Layer 10 of a small transformer language model trained on English Wikipedia (14 layers, counted from 0, width 96).
A neuron adds its activation times its output weights to the MLP's output. To switch it off is to set its activation to zero at one token and run the rest of the model.
A neuron's activation on a vector x is GELU(gate . x) times (in . x), where the dot is the dot product.

Input weights of the MLP neurons that the questions are about. A number n stands for n times 0.0064.
n44 gate: -39 13 -5 -13 -8 6 -24 -26 -36 9 -7 30 -12 -11 4 24 -11 27 50 -10 -1 32 -52 -7 32 -40 -9 -62 -13 3 7 -10 -1 -21 25 1 -20 -9 18 10 36 -18 -5 -31 -1 -24 -40 -13 31 32 11 3 10 2 12 21 7 3 12 -24 50 -8 32 43 2 24 1 -12 -1 -36 -23 15 -14 35 -19 12 19 25 6 17 3 -19 -29 -10 33 36 13 -4 -31 -20 13 -28 -8 11 -7 -5
n52 gate: -19 -59 -12 23 -21 -17 -40 1 22 15 4 13 21 -20 -1 -31 37 14 31 -27 -40 -2 -10 -63 15 58 -4 24 -13 39 15 15 -11 9 44 18 -1 1 47 -40 37 -30 23 11 -9 6 -1 -2 -17 -13 -2 -34 27 -20 -25 -27 3 32 -2 -7 10 -28 -11 6 -29 -22 14 0 26 1 -2 -27 11 0 -3 14 -15 4 10 19 40 16 21 22 1 4 23 27 -11 -29 10 -16 -7 21 -18 -44
n75 gate: 0 67 13 -17 6 -2 23 -15 -6 -10 -2 -15 -11 2 8 16 -10 5 -14 -5 -34 -42 22 20 1 5 -4 12 -5 -16 12 17 -18 3 6 5 -11 -23 27 18 -16 30 -19 38 23 12 12 -1 -41 15 -23 20 -22 28 -22 2 -6 -3 11 16 13 -19 -1 27 -26 -7 -3 -3 11 10 10 17 -9 -12 -9 -39 -3 -16 -3 3 0 9 4 16 6 -25 14 -14 -1 7 32 8 -9 -12 -46 -2
n174 gate: 19 -1 -17 20 15 21 11 4 14 11 -31 -17 -9 -44 -24 35 26 14 -3 7 -27 1 20 -6 -1 14 -16 -26 -29 -4 19 -12 18 -1 17 6 27 -24 -8 -1 -19 -54 6 1 -9 -23 -24 54 -1 -20 21 27 4 0 -5 -36 -30 61 13 -11 -5 9 53 0 -21 8 -11 0 -22 5 4 2 0 35 15 13 16 13 -23 14 25 44 -37 30 -52 -23 -12 3 -37 6 19 -23 7 48 4 -32
n248 gate: -19 -21 -3 -3 38 -62 -12 25 7 -3 -42 30 9 4 33 -6 -24 -19 -28 -10 -1 8 -15 -6 -8 -11 -11 5 1 6 17 16 -14 -3 47 21 8 21 -13 -27 13 -7 11 -10 3 -44 -26 12 47 -6 -1 3 8 19 3 -13 -12 28 -31 -3 35 -18 22 6 -29 -20 9 -1 -2 7 -20 -19 8 9 11 -2 1 5 -20 -7 12 -5 5 -17 16 -10 -6 14 -3 2 6 17 -11 1 -10 22
n273 gate: -3 -10 11 3 -6 18 5 -20 12 -14 2 10 -6 5 -5 8 5 -5 14 -16 4 11 9 14 4 -11 -27 5 8 32 -11 -14 -4 6 33 13 29 -37 -22 3 -23 39 -6 18 37 -3 -21 -10 -19 -4 -33 -4 4 -5 8 28 -4 8 1 13 11 -2 4 -30 34 -5 -19 13 19 22 -11 -14 5 -5 13 -15 15 -43 -32 -24 -2 18 8 0 -20 -7 -27 -26 5 -8 -14 22 7 -23 -10 16
n318 gate: 5 -7 0 8 24 12 27 1 -4 -31 -62 -31 -22 -36 -13 -20 -9 -25 21 -22 13 18 30 -10 -6 -6 -23 28 -4 -4 33 -19 -66 -2 -43 5 -51 14 -32 -4 21 11 15 11 -24 -1 23 -7 -1 -7 20 18 8 -6 16 -5 -27 -3 50 -41 17 58 4 5 -7 -6 23 28 22 -11 -18 9 -1 -1 -35 7 7 -12 -29 -10 80 -27 30 5 44 -30 30 -4 31 -5 -1 -27 7 7 4 10
n353 gate: 11 -5 10 4 9 31 39 -12 17 -27 43 27 -28 -9 13 -5 16 -14 3 -34 19 -13 9 17 -23 -6 14 -16 7 -17 -6 -7 0 2 -19 -7 4 -9 19 11 15 -19 -1 7 -9 -32 15 -8 -27 -3 -15 12 -17 12 22 19 24 -4 -16 -45 4 -39 12 -12 0 3 10 -17 -5 22 -2 -17 7 -5 26 -18 18 16 51 -2 4 -2 5 14 -18 -8 27 5 -3 22 -2 5 -13 -36 -45 -8
n44 in: -18 31 -6 -41 -23 31 -17 -13 8 -18 -3 45 9 -13 -18 6 6 5 48 18 -31 12 -15 -11 9 -14 -38 -53 6 -5 12 15 17 -11 26 -16 -7 -12 -14 2 23 -34 -14 11 -9 -5 19 4 41 20 8 -19 29 11 13 3 35 4 -20 22 2 -9 17 22 13 22 15 -5 -17 -48 -24 -4 6 6 -8 -16 9 15 56 -9 9 -14 -44 -4 24 -6 -10 -50 -20 -14 40 4 7 7 -16 -7
n52 in: 71 14 8 -5 45 1 18 35 18 6 -2 9 22 -16 -2 2 -22 -26 9 22 17 5 -5 -5 -18 8 21 17 23 16 -27 10 7 -18 -45 6 18 -37 12 -4 8 -3 -16 -26 -44 26 27 1 0 -14 -25 -7 6 -57 40 9 -5 -28 -41 -5 11 17 -39 -28 1 -10 -22 -13 15 -3 18 4 13 9 17 -37 9 -9 -1 42 24 10 -7 7 -11 -29 -13 -19 39 -3 -16 20 14 -50 -15 5
n75 in: 27 -94 2 2 -3 -13 26 4 -16 -3 2 28 -1 -21 9 -32 6 9 29 -4 14 27 -34 1 21 -2 19 -27 14 -5 8 -26 6 -8 4 -13 3 -7 8 -6 -5 -13 -4 -5 -10 -36 38 -9 26 -4 10 -18 -23 -3 10 21 31 -1 -15 -40 47 23 -6 -5 -40 32 -6 5 -7 -18 30 -37 43 10 27 -16 -29 29 13 -2 -6 -6 9 -20 -27 -8 15 -1 -4 -14 4 5 -26 4 53 -1
n174 in: -23 1 -2 -40 11 15 26 45 9 4 -11 4 -30 -16 -16 -21 13 -3 7 -23 34 7 -43 26 -46 7 42 3 16 -32 -40 -31 -30 -9 0 16 4 1 -2 15 -19 -9 14 -28 2 2 10 12 5 -8 -60 15 16 16 22 -11 19 -18 1 16 15 15 29 -30 -3 1 -11 7 22 11 -10 2 20 3 -29 28 -6 -31 24 -33 -23 -17 1 -32 32 14 -6 -2 14 30 28 -9 17 -19 -17 30
n248 in: 22 2 -4 14 45 -27 -24 2 -27 9 -58 32 -8 13 -7 1 -8 9 -13 15 -9 27 -6 3 -1 -10 31 -10 -23 -8 21 -19 -8 -13 30 -8 -13 22 -26 10 -35 10 8 10 -12 -38 9 14 6 -6 12 16 -18 -13 -9 27 -26 -17 20 -29 -9 -22 -3 27 27 -20 -20 16 6 15 -7 7 33 -22 -3 13 8 23 27 -4 -16 -17 19 -21 35 4 4 2 -3 32 -6 -15 10 -14 -5 5
n273 in: -2 -4 8 27 24 30 -9 -1 1 0 13 8 -20 18 14 -6 -1 11 21 36 -9 -1 28 20 -11 -32 -18 37 -11 5 -16 9 -8 -13 4 -1 2 -28 -11 -10 3 20 9 17 -9 7 -25 -3 -11 -13 -23 8 -10 -25 -20 15 7 -25 14 24 4 66 29 -25 26 28 17 -18 -7 27 11 6 -26 -18 18 7 36 -32 2 -22 -33 -11 3 22 -27 4 -19 -20 0 -11 9 -29 26 -52 -37 15
n318 in: -33 34 16 -12 0 33 -2 22 -20 -13 36 -9 40 -61 3 5 -21 32 18 6 3 -31 -35 -5 4 2 -7 -1 7 -26 4 3 -4 31 -26 -28 -28 16 -34 -5 31 -3 -17 -17 -5 32 19 30 46 -32 -43 6 3 3 8 32 -6 5 2 12 1 4 -43 -22 22 1 37 10 9 5 2 -23 -13 1 15 -24 -9 33 10 -11 -24 -1 -17 14 -39 -4 -9 -15 35 22 -14 2 30 40 -1 5
n353 in: -18 13 33 -24 26 -17 -47 18 -43 -1 -12 -28 -2 7 10 4 -20 -9 -31 15 5 -19 -22 12 47 7 -7 26 22 20 30 51 24 -9 -6 35 -23 -20 10 9 -23 19 -31 16 -4 -10 18 -14 -9 -19 -24 33 10 23 -5 4 3 -2 -4 -8 1 11 2 19 -15 41 -20 20 -47 -23 -1 7 4 -16 -13 -20 -37 -3 -8 2 -23 21 -5 2 19 -39 12 12 -24 8 0 40 -11 6 7 11

Output weights of the MLP neurons that the questions are about. A number n stands for n times 0.0031.
n44: 17 -23 -20 -12 -6 -34 16 -2 18 38 61 -29 -31 -37 0 -70 43 -4 -7 -77 3 -8 76 -32 37 -7 5 16 -4 -13 -51 -9 -7 -16 13 49 -42 59 22 -30 -24 5 -7 -24 59 -5 54 -10 -63 49 -7 -3 15 23 6 -16 -40 -30 18 -13 -35 24 13 -35 10 10 -12 -1 3 16 -1 -44 7 32 -46 17 7 -17 6 -2 27 8 -11 15 -48 22 15 29 1 -4 42 36 17 6 28 -14
n52: -45 -12 43 37 5 21 -84 31 13 -17 -25 3 -18 -16 61 -73 -30 93 -29 -6 -32 -63 -37 35 2 -45 40 -1 5 -10 -8 13 -32 40 36 -4 22 17 -41 -3 3 12 15 3 81 -66 -9 8 -39 -26 12 15 13 39 -19 -13 -12 -26 51 13 -30 -3 64 70 4 11 27 9 6 23 9 29 -25 -34 11 38 -43 -7 6 -58 1 -25 25 -6 25 -27 -58 32 -13 -1 -23 65 -22 16 -9 -8
n75: -36 -21 -11 36 -20 -22 -59 11 -25 16 -11 -2 4 -19 -20 15 37 10 -18 -8 -18 2 22 -19 -2 11 -16 7 -16 3 -40 1 24 -17 -1 17 -16 26 -33 -27 22 -19 27 -14 14 27 -42 19 -3 22 16 0 28 9 11 -21 -3 23 -24 0 -46 5 -25 -3 42 -15 -4 7 9 -4 -13 11 -29 -5 9 44 39 23 -19 7 15 -21 -18 17 26 22 4 25 -21 20 -44 -27 22 14 -10 36
n174: -13 -18 29 -2 15 12 31 -79 31 34 20 -5 -33 -61 34 11 6 -20 10 -27 -95 -31 29 16 -19 -22 -78 -5 -39 0 15 -18 -13 45 35 -26 29 -33 -32 -23 -1 -3 -15 10 -7 -37 19 -56 -19 39 79 -2 -3 17 24 56 3 26 -10 3 -43 31 46 70 -44 5 -40 12 33 -8 46 24 21 46 17 -33 -34 39 -28 8 -6 -5 29 -24 -4 -58 -10 -27 -12 -4 49 -10 7 53 -19 22
n248: 41 -4 4 17 -38 43 12 -21 -10 9 53 -2 55 -23 16 -2 -17 3 12 -20 18 -23 -14 -60 -50 -32 5 -41 13 28 18 -56 18 23 24 22 -27 26 16 1 -18 -21 -33 12 21 -7 -1 -20 -32 42 -35 -21 -9 10 -27 -3 -26 79 17 34 -63 6 -15 -9 41 25 6 11 10 -28 62 -35 24 -15 -3 25 -33 -16 -5 3 12 -17 12 36 31 38 -37 -39 9 -43 37 11 23 -19 10 -56
n273: 49 23 13 -9 11 -9 8 -3 -2 10 18 9 18 -18 44 -11 -30 -4 17 -30 10 19 -21 -3 16 6 41 -26 23 -1 17 12 3 0 9 -21 8 -19 -16 16 -47 43 26 19 14 1 29 2 -17 2 -14 -27 -39 -1 13 29 10 -17 -24 -3 -2 -25 19 -9 -70 29 -2 -1 -18 -10 27 -15 20 -29 14 -15 -11 -18 -3 5 -14 -2 1 11 -32 -9 5 4 15 -46 13 4 -22 -9 7 -17
n318: 40 2 28 -7 -43 -15 17 -12 1 16 53 -13 -27 65 -22 -14 42 19 -2 75 -1 -41 13 44 -18 1 -26 7 -18 20 -33 63 86 -56 -46 -7 -54 3 37 4 -22 -74 -8 27 -43 -30 16 -25 -22 -2 -6 -42 24 31 -19 -4 50 5 -4 -5 -59 -14 13 7 28 38 34 58 56 27 38 -22 20 10 -13 1 -1 -62 14 11 -5 45 10 -15 4 -5 -52 13 -53 -12 -44 -26 8 -59 7 -8
n353: -33 -17 -30 25 -28 15 -34 -1 -21 6 -8 2 33 -10 -22 9 30 3 -8 -3 11 9 3 -25 4 16 -21 25 -13 1 -25 13 9 -25 3 -4 -16 23 -30 -23 19 -13 16 -31 5 17 -29 25 17 17 13 -7 10 0 11 -28 -10 8 -17 13 -6 0 -19 8 18 -19 4 -3 18 -18 5 9 -29 4 11 34 31 23 -23 -12 21 -28 -18 13 -7 36 7 10 10 8 -16 -26 42 23 -1 42

Each question names a token from some text and the token that comes next. It shows the vector x that enters the MLP there. A number n stands for n times 0.045.

Then comes g, the gradient of the next token's log-probability with respect to the MLP's output, scaled to length 1. A neuron's effect is roughly proportional to its activation times (output weights . g). A number n stands for n times 0.004.

"an", then "ist"
x: 11 5 9 3 28 -6 28 38 -6 -12 -43 -4 -21 -4 3 19 -33 -32 49 14 3 -7 -17 -2 8 -7 15 2 13 20 18 16 15 -15 3 -15 -17 4 28 -2 -8 6 -3 30 1 -5 8 10 31 10 -6 -11 -3 -8 6 25 2 37 6 -18 32 -24 8 -14 -21 12 9 -45 4 -4 -12 1 33 -2 -18 -49 -10 1 -26 -20 -22 10 10 -26 -2 -3 11 -14 6 7 11 -15 -7 -22 -6 -21
g: 34 46 38 4 -24 28 -46 -21 -26 -18 19 27 -8 41 29 -5 21 0 42 12 -12 -34 9 -60 25 -30 33 -33 -6 -4 -9 -1 -35 -6 11 -12 -25 17 -10 -7 38 -6 -17 -8 16 56 17 13 27 3 10 25 8 -74 56 -10 -18 -21 -5 -22 -9 11 -12 -1 5 -8 -7 12 10 -27 28 -16 35 -28 -7 -23 -33 -24 8 -25 37 -28 31 -37 -4 12 48 -40 -6 2 12 -11 -32 18 -11 25
Switching off which neuron hurts the next token most? n248

" for", then " tropical"
x: 33 -7 1 -10 21 3 3 37 17 1 -4 -20 7 -9 33 3 -26 15 4 -37 27 -11 15 18 -9 4 10 -8 16 4 -4 7 -21 23 3 -40 0 -11 0 28 -29 -6 -25 9 9 3 17 -21 5 -9 5 7 -11 -16 -14 -9 0 8 29 -21 28 -9 13 -20 0 12 -25 -16 -31 16 26 -8 -18 -11 1 -24 -8 -28 -14 -24 27 -2 23 -8 12 -33 13 29 -11 10 29 25 26 -6 3 -51
g: -28 -19 16 12 23 16 -13 -54 22 48 0 -50 -27 -25 -27 -10 0 39 -22 15 -6 17 -19 -4 -25 -3 -14 2 -16 19 15 -17 -49 45 64 2 6 25 3 -34 21 -17 24 1 3 -30 -34 -3 -29 17 16 -22 -42 1 9 -29 21 -11 33 9 -11 4 17 24 10 16 -36 26 -12 56 27 -10 19 20 81 4 -17 -1 3 2 30 9 22 5 -29 -2 -15 38 -4 10 -30 -57 -16 -14 -7 -28
Which neuron, switched off, raises the next token's probability most? n52

" ", then " |"
x: 11 20 25 4 20 25 15 7 -2 -24 20 13 0 -4 -22 2 -47 6 17 -23 -11 37 -7 -6 12 -5 3 4 21 -20 23 -14 -6 12 7 5 -7 -8 18 24 4 52 -3 34 10 -24 0 -22 -17 -4 -6 9 -11 -25 0 19 -34 -12 -9 9 33 -3 12 9 4 14 -5 12 -50 -17 8 -33 -20 -27 9 -20 -13 -34 -25 -5 -28 6 15 7 21 -7 12 12 -16 16 6 -9 -7 9 17 -19
g: 5 19 14 -33 5 19 -3 12 -4 24 32 18 14 -19 42 -28 47 31 13 24 -13 -34 -64 -6 13 -27 59 -41 13 -20 17 5 48 24 28 -11 1 -11 -45 10 29 -37 -18 -14 11 13 -4 -14 -6 12 13 -43 -10 -3 8 34 38 13 18 -2 46 -43 3 -34 10 1 5 -22 23 15 8 -36 12 -2 42 -55 23 -29 -9 41 -27 -4 15 -28 -37 -33 -15 -1 -25 -28 17 14 -11 1 -8 -44
Switching off which neuron hurts the next token most? n273

" |", then " K"
x: 4 -3 42 -1 -11 12 -3 -8 -15 0 3 16 25 57 15 2 -5 11 6 -12 7 8 8 11 24 -29 14 -1 15 0 9 -39 -13 18 -10 -19 1 -30 8 11 -12 7 4 -10 19 -16 20 -9 1 -23 16 1 -15 -7 -8 21 -3 -24 -11 2 56 -7 22 3 -3 29 4 2 -45 5 3 5 -13 -5 13 -19 3 19 -35 0 2 15 -6 -19 -12 -12 -2 27 -1 -1 2 3 -26 -28 -3 -62
g: -16 40 -21 3 45 9 43 -32 19 4 -39 -51 -16 16 -8 53 3 -17 -15 36 -19 -7 -34 -15 -20 -20 13 17 -4 5 -3 45 -3 2 -35 -11 23 -87 0 37 -21 -1 32 17 -6 -28 21 13 -50 -16 16 -48 16 4 -20 -13 -2 36 40 -8 -36 -1 -5 -36 -35 -5 19 15 -7 22 -9 39 -5 -7 19 -8 28 5 -25 8 16 -35 45 -11 22 -7 50 16 11 -1 5 -11 -29 21 -9 21
Switching off which neuron hurts the next token most? n44

" |", then " "
x: 3 18 21 -4 -9 5 9 11 -15 -10 -8 2 14 4 4 13 -11 -18 20 2 -6 20 4 -16 -8 -22 27 -10 3 23 24 -6 -21 20 27 -25 -4 -20 14 8 10 28 -14 33 7 -34 30 -25 6 -12 4 17 -50 -3 1 4 -14 -13 -24 1 24 18 28 5 3 28 -29 -10 -29 -6 -9 8 10 -21 8 -12 -23 25 -29 -11 -6 31 15 -5 4 0 -11 -4 -4 20 -7 15 -1 3 -1 -70
g: -23 35 -24 64 39 -22 -28 7 3 3 15 -63 -48 41 -45 48 -15 37 22 -28 6 3 54 -46 -22 9 1 -13 -5 7 -22 28 -6 0 -13 13 10 16 9 -41 -14 -6 8 -16 -7 1 -42 -9 -40 29 20 -35 16 9 3 11 -28 -27 1 -17 -23 55 15 9 -8 11 -11 -30 24 -45 -23 39 5 -20 -2 20 -28 9 28 -23 36 2 6 1 13 -8 -13 30 -11 18 40 34 -25 -5 19 1
Switching off which neuron hurts the next token most? n75

" ", then "1"
x: 21 25 28 -5 7 23 9 7 -5 -19 11 8 11 -1 -29 -2 -28 -4 28 -47 -9 39 -2 -1 12 -11 5 -12 12 -22 33 -17 -18 2 30 -14 -10 -21 -2 18 -15 54 7 25 39 -28 19 -25 -3 1 -6 22 -26 -14 0 33 -24 -15 -9 3 25 -25 22 -12 17 9 4 -5 -38 -11 6 0 -5 -18 15 -1 8 -15 -21 -13 -24 -2 12 3 13 -9 5 -3 -16 12 -14 5 -1 -2 1 -20
g: -29 -7 -12 22 -28 -18 -51 -20 0 12 -9 -13 14 -7 -31 11 -18 31 19 -36 -4 25 58 -15 18 26 -54 34 -35 0 -33 -10 -40 -19 13 24 18 20 -13 -45 -1 16 29 34 13 27 -27 0 20 -8 -22 20 24 -45 -21 -18 -29 -33 -11 34 -11 29 18 -6 21 -4 -14 -22 10 17 -48 21 -48 -2 -1 59 38 29 -10 -1 34 3 6 18 46 35 -21 2 5 8 -26 -31 34 -14 2 26
Switching off which neuron hurts the next token most? n75

"aries", then "."
x: 2 -16 14 -7 -13 23 6 -18 21 -2 -18 16 -12 -12 -19 11 -51 8 42 -4 -12 -5 -19 -13 14 -25 13 17 2 -8 23 -19 -10 8 14 -7 2 1 1 8 11 16 -20 25 9 -2 19 -27 -7 14 -13 9 11 -9 -12 21 -11 39 25 -15 37 -7 19 12 -17 7 7 -14 -22 1 4 -3 3 -10 7 -43 -33 -11 -1 -10 -2 19 6 -5 12 -29 25 -16 -3 8 -21 39 19 23 5 -57
g: 17 -25 6 -48 -16 32 -7 4 38 26 38 -23 -29 -26 -9 3 5 -14 -43 45 14 -4 -6 41 13 10 28 -11 24 3 41 5 3 -33 -37 -37 0 -18 17 40 -5 -22 -15 54 -9 11 -6 -60 24 37 -5 27 25 8 46 -4 -7 16 -9 -24 -13 -20 -15 9 48 30 -8 24 -12 -31 3 14 -12 -20 26 -39 -22 -43 17 -28 0 -18 -57 2 21 31 31 -3 -3 2 -23 -35 11 11 -46 21
Switching off which neuron hurts the next token most? n318

" cm", then " diameter"
x: 15 -7 -20 2 8 1 13 5 15 -11 21 -8 -16 -24 22 16 -19 3 20 -15 16 0 -39 -23 -6 -21 7 -18 11 8 16 11 -24 19 17 -18 20 -28 3 2 25 9 -11 9 3 -34 10 -7 6 -26 3 14 -22 21 -10 -9 -5 4 31 -5 21 -2 43 9 -18 -7 -10 21 -10 -18 -1 -19 34 -7 -8 -60 -34 -11 -20 -20 44 46 -6 -11 -3 3 13 -8 -7 23 -5 32 2 6 7 -3
g: -23 12 -41 31 27 13 12 0 35 53 -27 -39 -17 -33 -3 52 8 -68 19 -10 -3 25 21 27 10 -5 -16 -9 27 -34 0 -30 -31 26 -3 22 -20 18 -29 -41 10 52 6 18 -9 45 -19 -3 -32 -46 21 39 49 9 -3 -10 -9 -30 5 15 15 10 -40 -4 -16 -7 0 -64 3 -21 -28 -16 -30 -9 17 14 -8 35 19 -38 18 4 -1 -17 1 -1 -12 15 44 19 15 -11 2 -19 21 27
Which neuron, switched off, raises the next token's probability most? n318

" ", then "lo"
x: 15 4 6 8 41 21 24 23 15 -8 16 -1 -11 7 -9 -8 -30 6 28 -58 15 24 -3 8 13 -6 10 -11 -5 -18 14 -17 -23 0 21 -1 -18 -16 16 30 -6 48 0 -9 36 -14 9 -14 -9 -3 -10 23 -10 -25 -34 -9 -21 -23 18 2 13 -4 32 -17 0 -11 -10 1 -39 0 26 -4 4 -10 7 -7 -4 -27 -2 -12 -25 -11 -11 9 -2 -40 16 -21 4 -3 14 30 29 6 1 -1
g: -29 -8 -39 -19 -37 0 -22 30 31 -6 -7 -29 22 -9 -26 14 22 -2 10 18 5 38 -25 33 20 9 11 11 -11 -10 10 51 -23 -38 -1 16 -6 -3 -8 -43 -7 4 -13 -42 20 47 4 9 1 -9 -4 -11 8 8 -11 -14 -40 -5 -19 14 47 64 -4 -32 -5 -34 15 14 -13 5 -33 -46 -12 -7 -3 -59 51 30 36 12 -20 44 -23 12 16 4 51 31 -6 -21 -44 -11 47 -16 34 -11
Which neuron, switched off, raises the next token's probability most? n273

"4", then "-"
x: 33 -23 1 31 27 -1 -5 -17 13 -10 11 22 6 13 19 -11 -22 15 0 26 17 -40 -3 0 -24 -25 3 -30 -3 -16 18 -1 5 -11 8 5 14 -36 14 40 9 17 -46 27 -15 -7 16 -7 -14 -29 20 13 -7 -2 -9 -36 14 -23 -3 -6 17 15 14 14 -22 -4 0 12 -25 -14 4 -13 18 2 3 -8 -25 -6 1 1 -2 41 19 2 -8 -12 29 12 1 -27 17 0 -42 27 19 -24
g: -36 19 -13 32 30 14 36 10 -28 -16 -31 -13 -3 -26 36 -24 -32 -30 -22 -18 -6 38 7 10 -27 34 -3 32 -4 -21 55 16 -16 -27 -16 11 -34 16 -20 35 -48 12 16 3 -9 14 -13 -21 -38 7 -28 54 12 2 24 -25 -8 4 41 -12 -15 16 14 30 36 -26 36 -66 -12 -51 -24 36 0 -12 27 3 14 -19 6 4 -12 32 -6 31 -4 19 31 -15 21 -48 -10 19 -34 -18 34 10
Switching off which neuron hurts the next token most? n174

"5", then "5"
x: 14 6 15 1 41 -6 11 -4 -5 -6 -1 5 10 -7 0 -8 -13 -11 34 -22 -12 22 -7 9 -16 -26 2 -24 20 20 13 -1 -21 44 25 -9 -15 -26 -6 27 -15 25 5 15 -1 -21 36 -13 7 -10 8 52 -64 -6 -2 -8 -16 1 -7 -7 25 -9 24 -13 16 0 -10 -23 -29 -1 32 -19 5 2 -1 -4 -17 1 -38 1 8 22 0 -26 -5 -4 22 10 -25 20 -1 17 -27 8 -9 -4
g: -39 36 -11 4 1 -14 15 35 7 -14 16 -24 -33 25 -54 -12 -24 -25 29 4 30 22 88 -10 7 35 -54 14 21 18 -52 -17 4 5 29 -45 -31 -28 9 18 -20 13 -9 16 -5 -25 10 17 16 31 2 27 16 -28 -11 7 -33 -38 23 7 -21 6 11 -26 3 8 -14 26 7 27 -7 20 -20 -8 -47 37 5 -19 -33 2 1 -1 19 -12 -54 11 -3 30 20 16 -24 -3 -12 -28 30 54
Which neuron, switched off, raises the next token's probability most? n248

" ", then "en"
x: 11 1 -7 15 24 17 21 34 -3 -18 13 17 -15 -17 -4 3 -27 -3 21 -47 26 23 9 -8 2 -8 28 -17 -2 11 23 0 -27 -1 16 -17 -18 14 6 20 15 23 -17 -9 12 8 3 -29 -4 0 -6 20 -20 -15 -24 -10 -28 -33 16 21 49 10 16 -27 -1 11 -10 -13 -41 -1 39 2 -7 -23 -3 -6 -17 -24 -14 -24 -38 -7 -13 17 4 -9 15 -3 9 1 24 12 13 1 29 5
g: -1 13 9 -20 6 12 45 -21 1 20 57 6 -32 -24 4 -44 42 29 -18 -15 16 3 -12 -14 -3 -4 7 -16 13 8 0 -25 56 25 -30 17 28 0 43 33 -5 -6 -18 21 -74 -23 20 -42 12 13 -4 16 -33 35 -31 -14 0 -1 45 18 -23 -23 -9 -65 -24 18 5 -45 -19 -27 -14 -2 26 43 39 -10 30 -22 -18 1 4 56 -10 -22 -4 -23 22 15 -1 14 15 12 -16 -30 -22 -18
Switching off which neuron hurts the next token most? n318

" child", then "b"
x: -5 3 23 -9 25 1 -3 0 22 -26 -14 -7 3 -8 21 -9 -45 9 -9 -42 9 5 -12 -7 47 -10 25 3 -21 2 17 1 -29 12 20 4 0 -19 18 25 -34 8 -6 15 4 -14 46 -17 11 -22 -23 34 -16 -25 11 -1 -8 -1 29 -14 24 8 18 7 -29 6 6 -21 -8 -7 23 8 -15 -20 6 -25 0 1 -9 -5 6 -10 8 -6 -17 -10 13 -19 20 -9 31 51 21 -18 -4 -23
g: 12 48 12 1 10 -61 -4 38 -3 19 22 6 5 0 -44 19 -28 6 10 26 -3 9 -25 49 5 7 -17 -29 22 43 -1 -10 26 -3 -33 -33 -28 -7 -30 3 57 31 8 -25 -10 12 19 -34 15 -11 -29 -39 -5 3 -22 -7 -7 13 -13 17 14 22 -38 -9 32 -17 1 -1 -7 -5 -37 47 -50 -61 -31 -2 31 10 8 8 -6 -13 35 18 -1 -55 46 -11 14 -3 19 61 -28 0 -6 4
Which neuron, switched off, raises the next token's probability most? n353

".", then " It"
x: 19 -8 -4 11 -26 11 10 -17 19 4 13 -8 16 -14 26 2 -27 4 23 -33 29 12 -1 21 -4 -4 26 -8 -8 22 -3 -5 2 -5 14 -19 -11 -22 21 12 1 30 4 11 4 4 22 -2 13 -30 7 -29 5 -20 5 -25 -13 -15 -20 -11 17 -23 18 -1 -37 22 5 -2 -12 2 23 1 12 -21 -6 20 -7 -35 -2 -6 -3 -9 -9 -9 -13 -4 13 38 35 -16 -1 3 31 19 -3 -76
g: 7 -5 -4 22 25 -17 6 -22 28 -6 -30 -25 -42 -27 22 -56 9 -31 -30 -30 3 1 40 -18 13 38 -4 -34 39 -19 -25 31 2 -23 -22 3 19 -14 -13 2 19 28 -7 -17 -56 25 -7 40 -2 15 -18 -21 26 3 8 17 -1 -4 -25 33 -28 24 -32 -16 -31 -52 -13 -20 40 52 48 10 54 -20 29 -11 -27 -3 -22 30 -31 -1 35 -27 0 12 12 28 1 46 1 37 15 -24 7 11
Which neuron, switched off, raises the next token's probability most? n52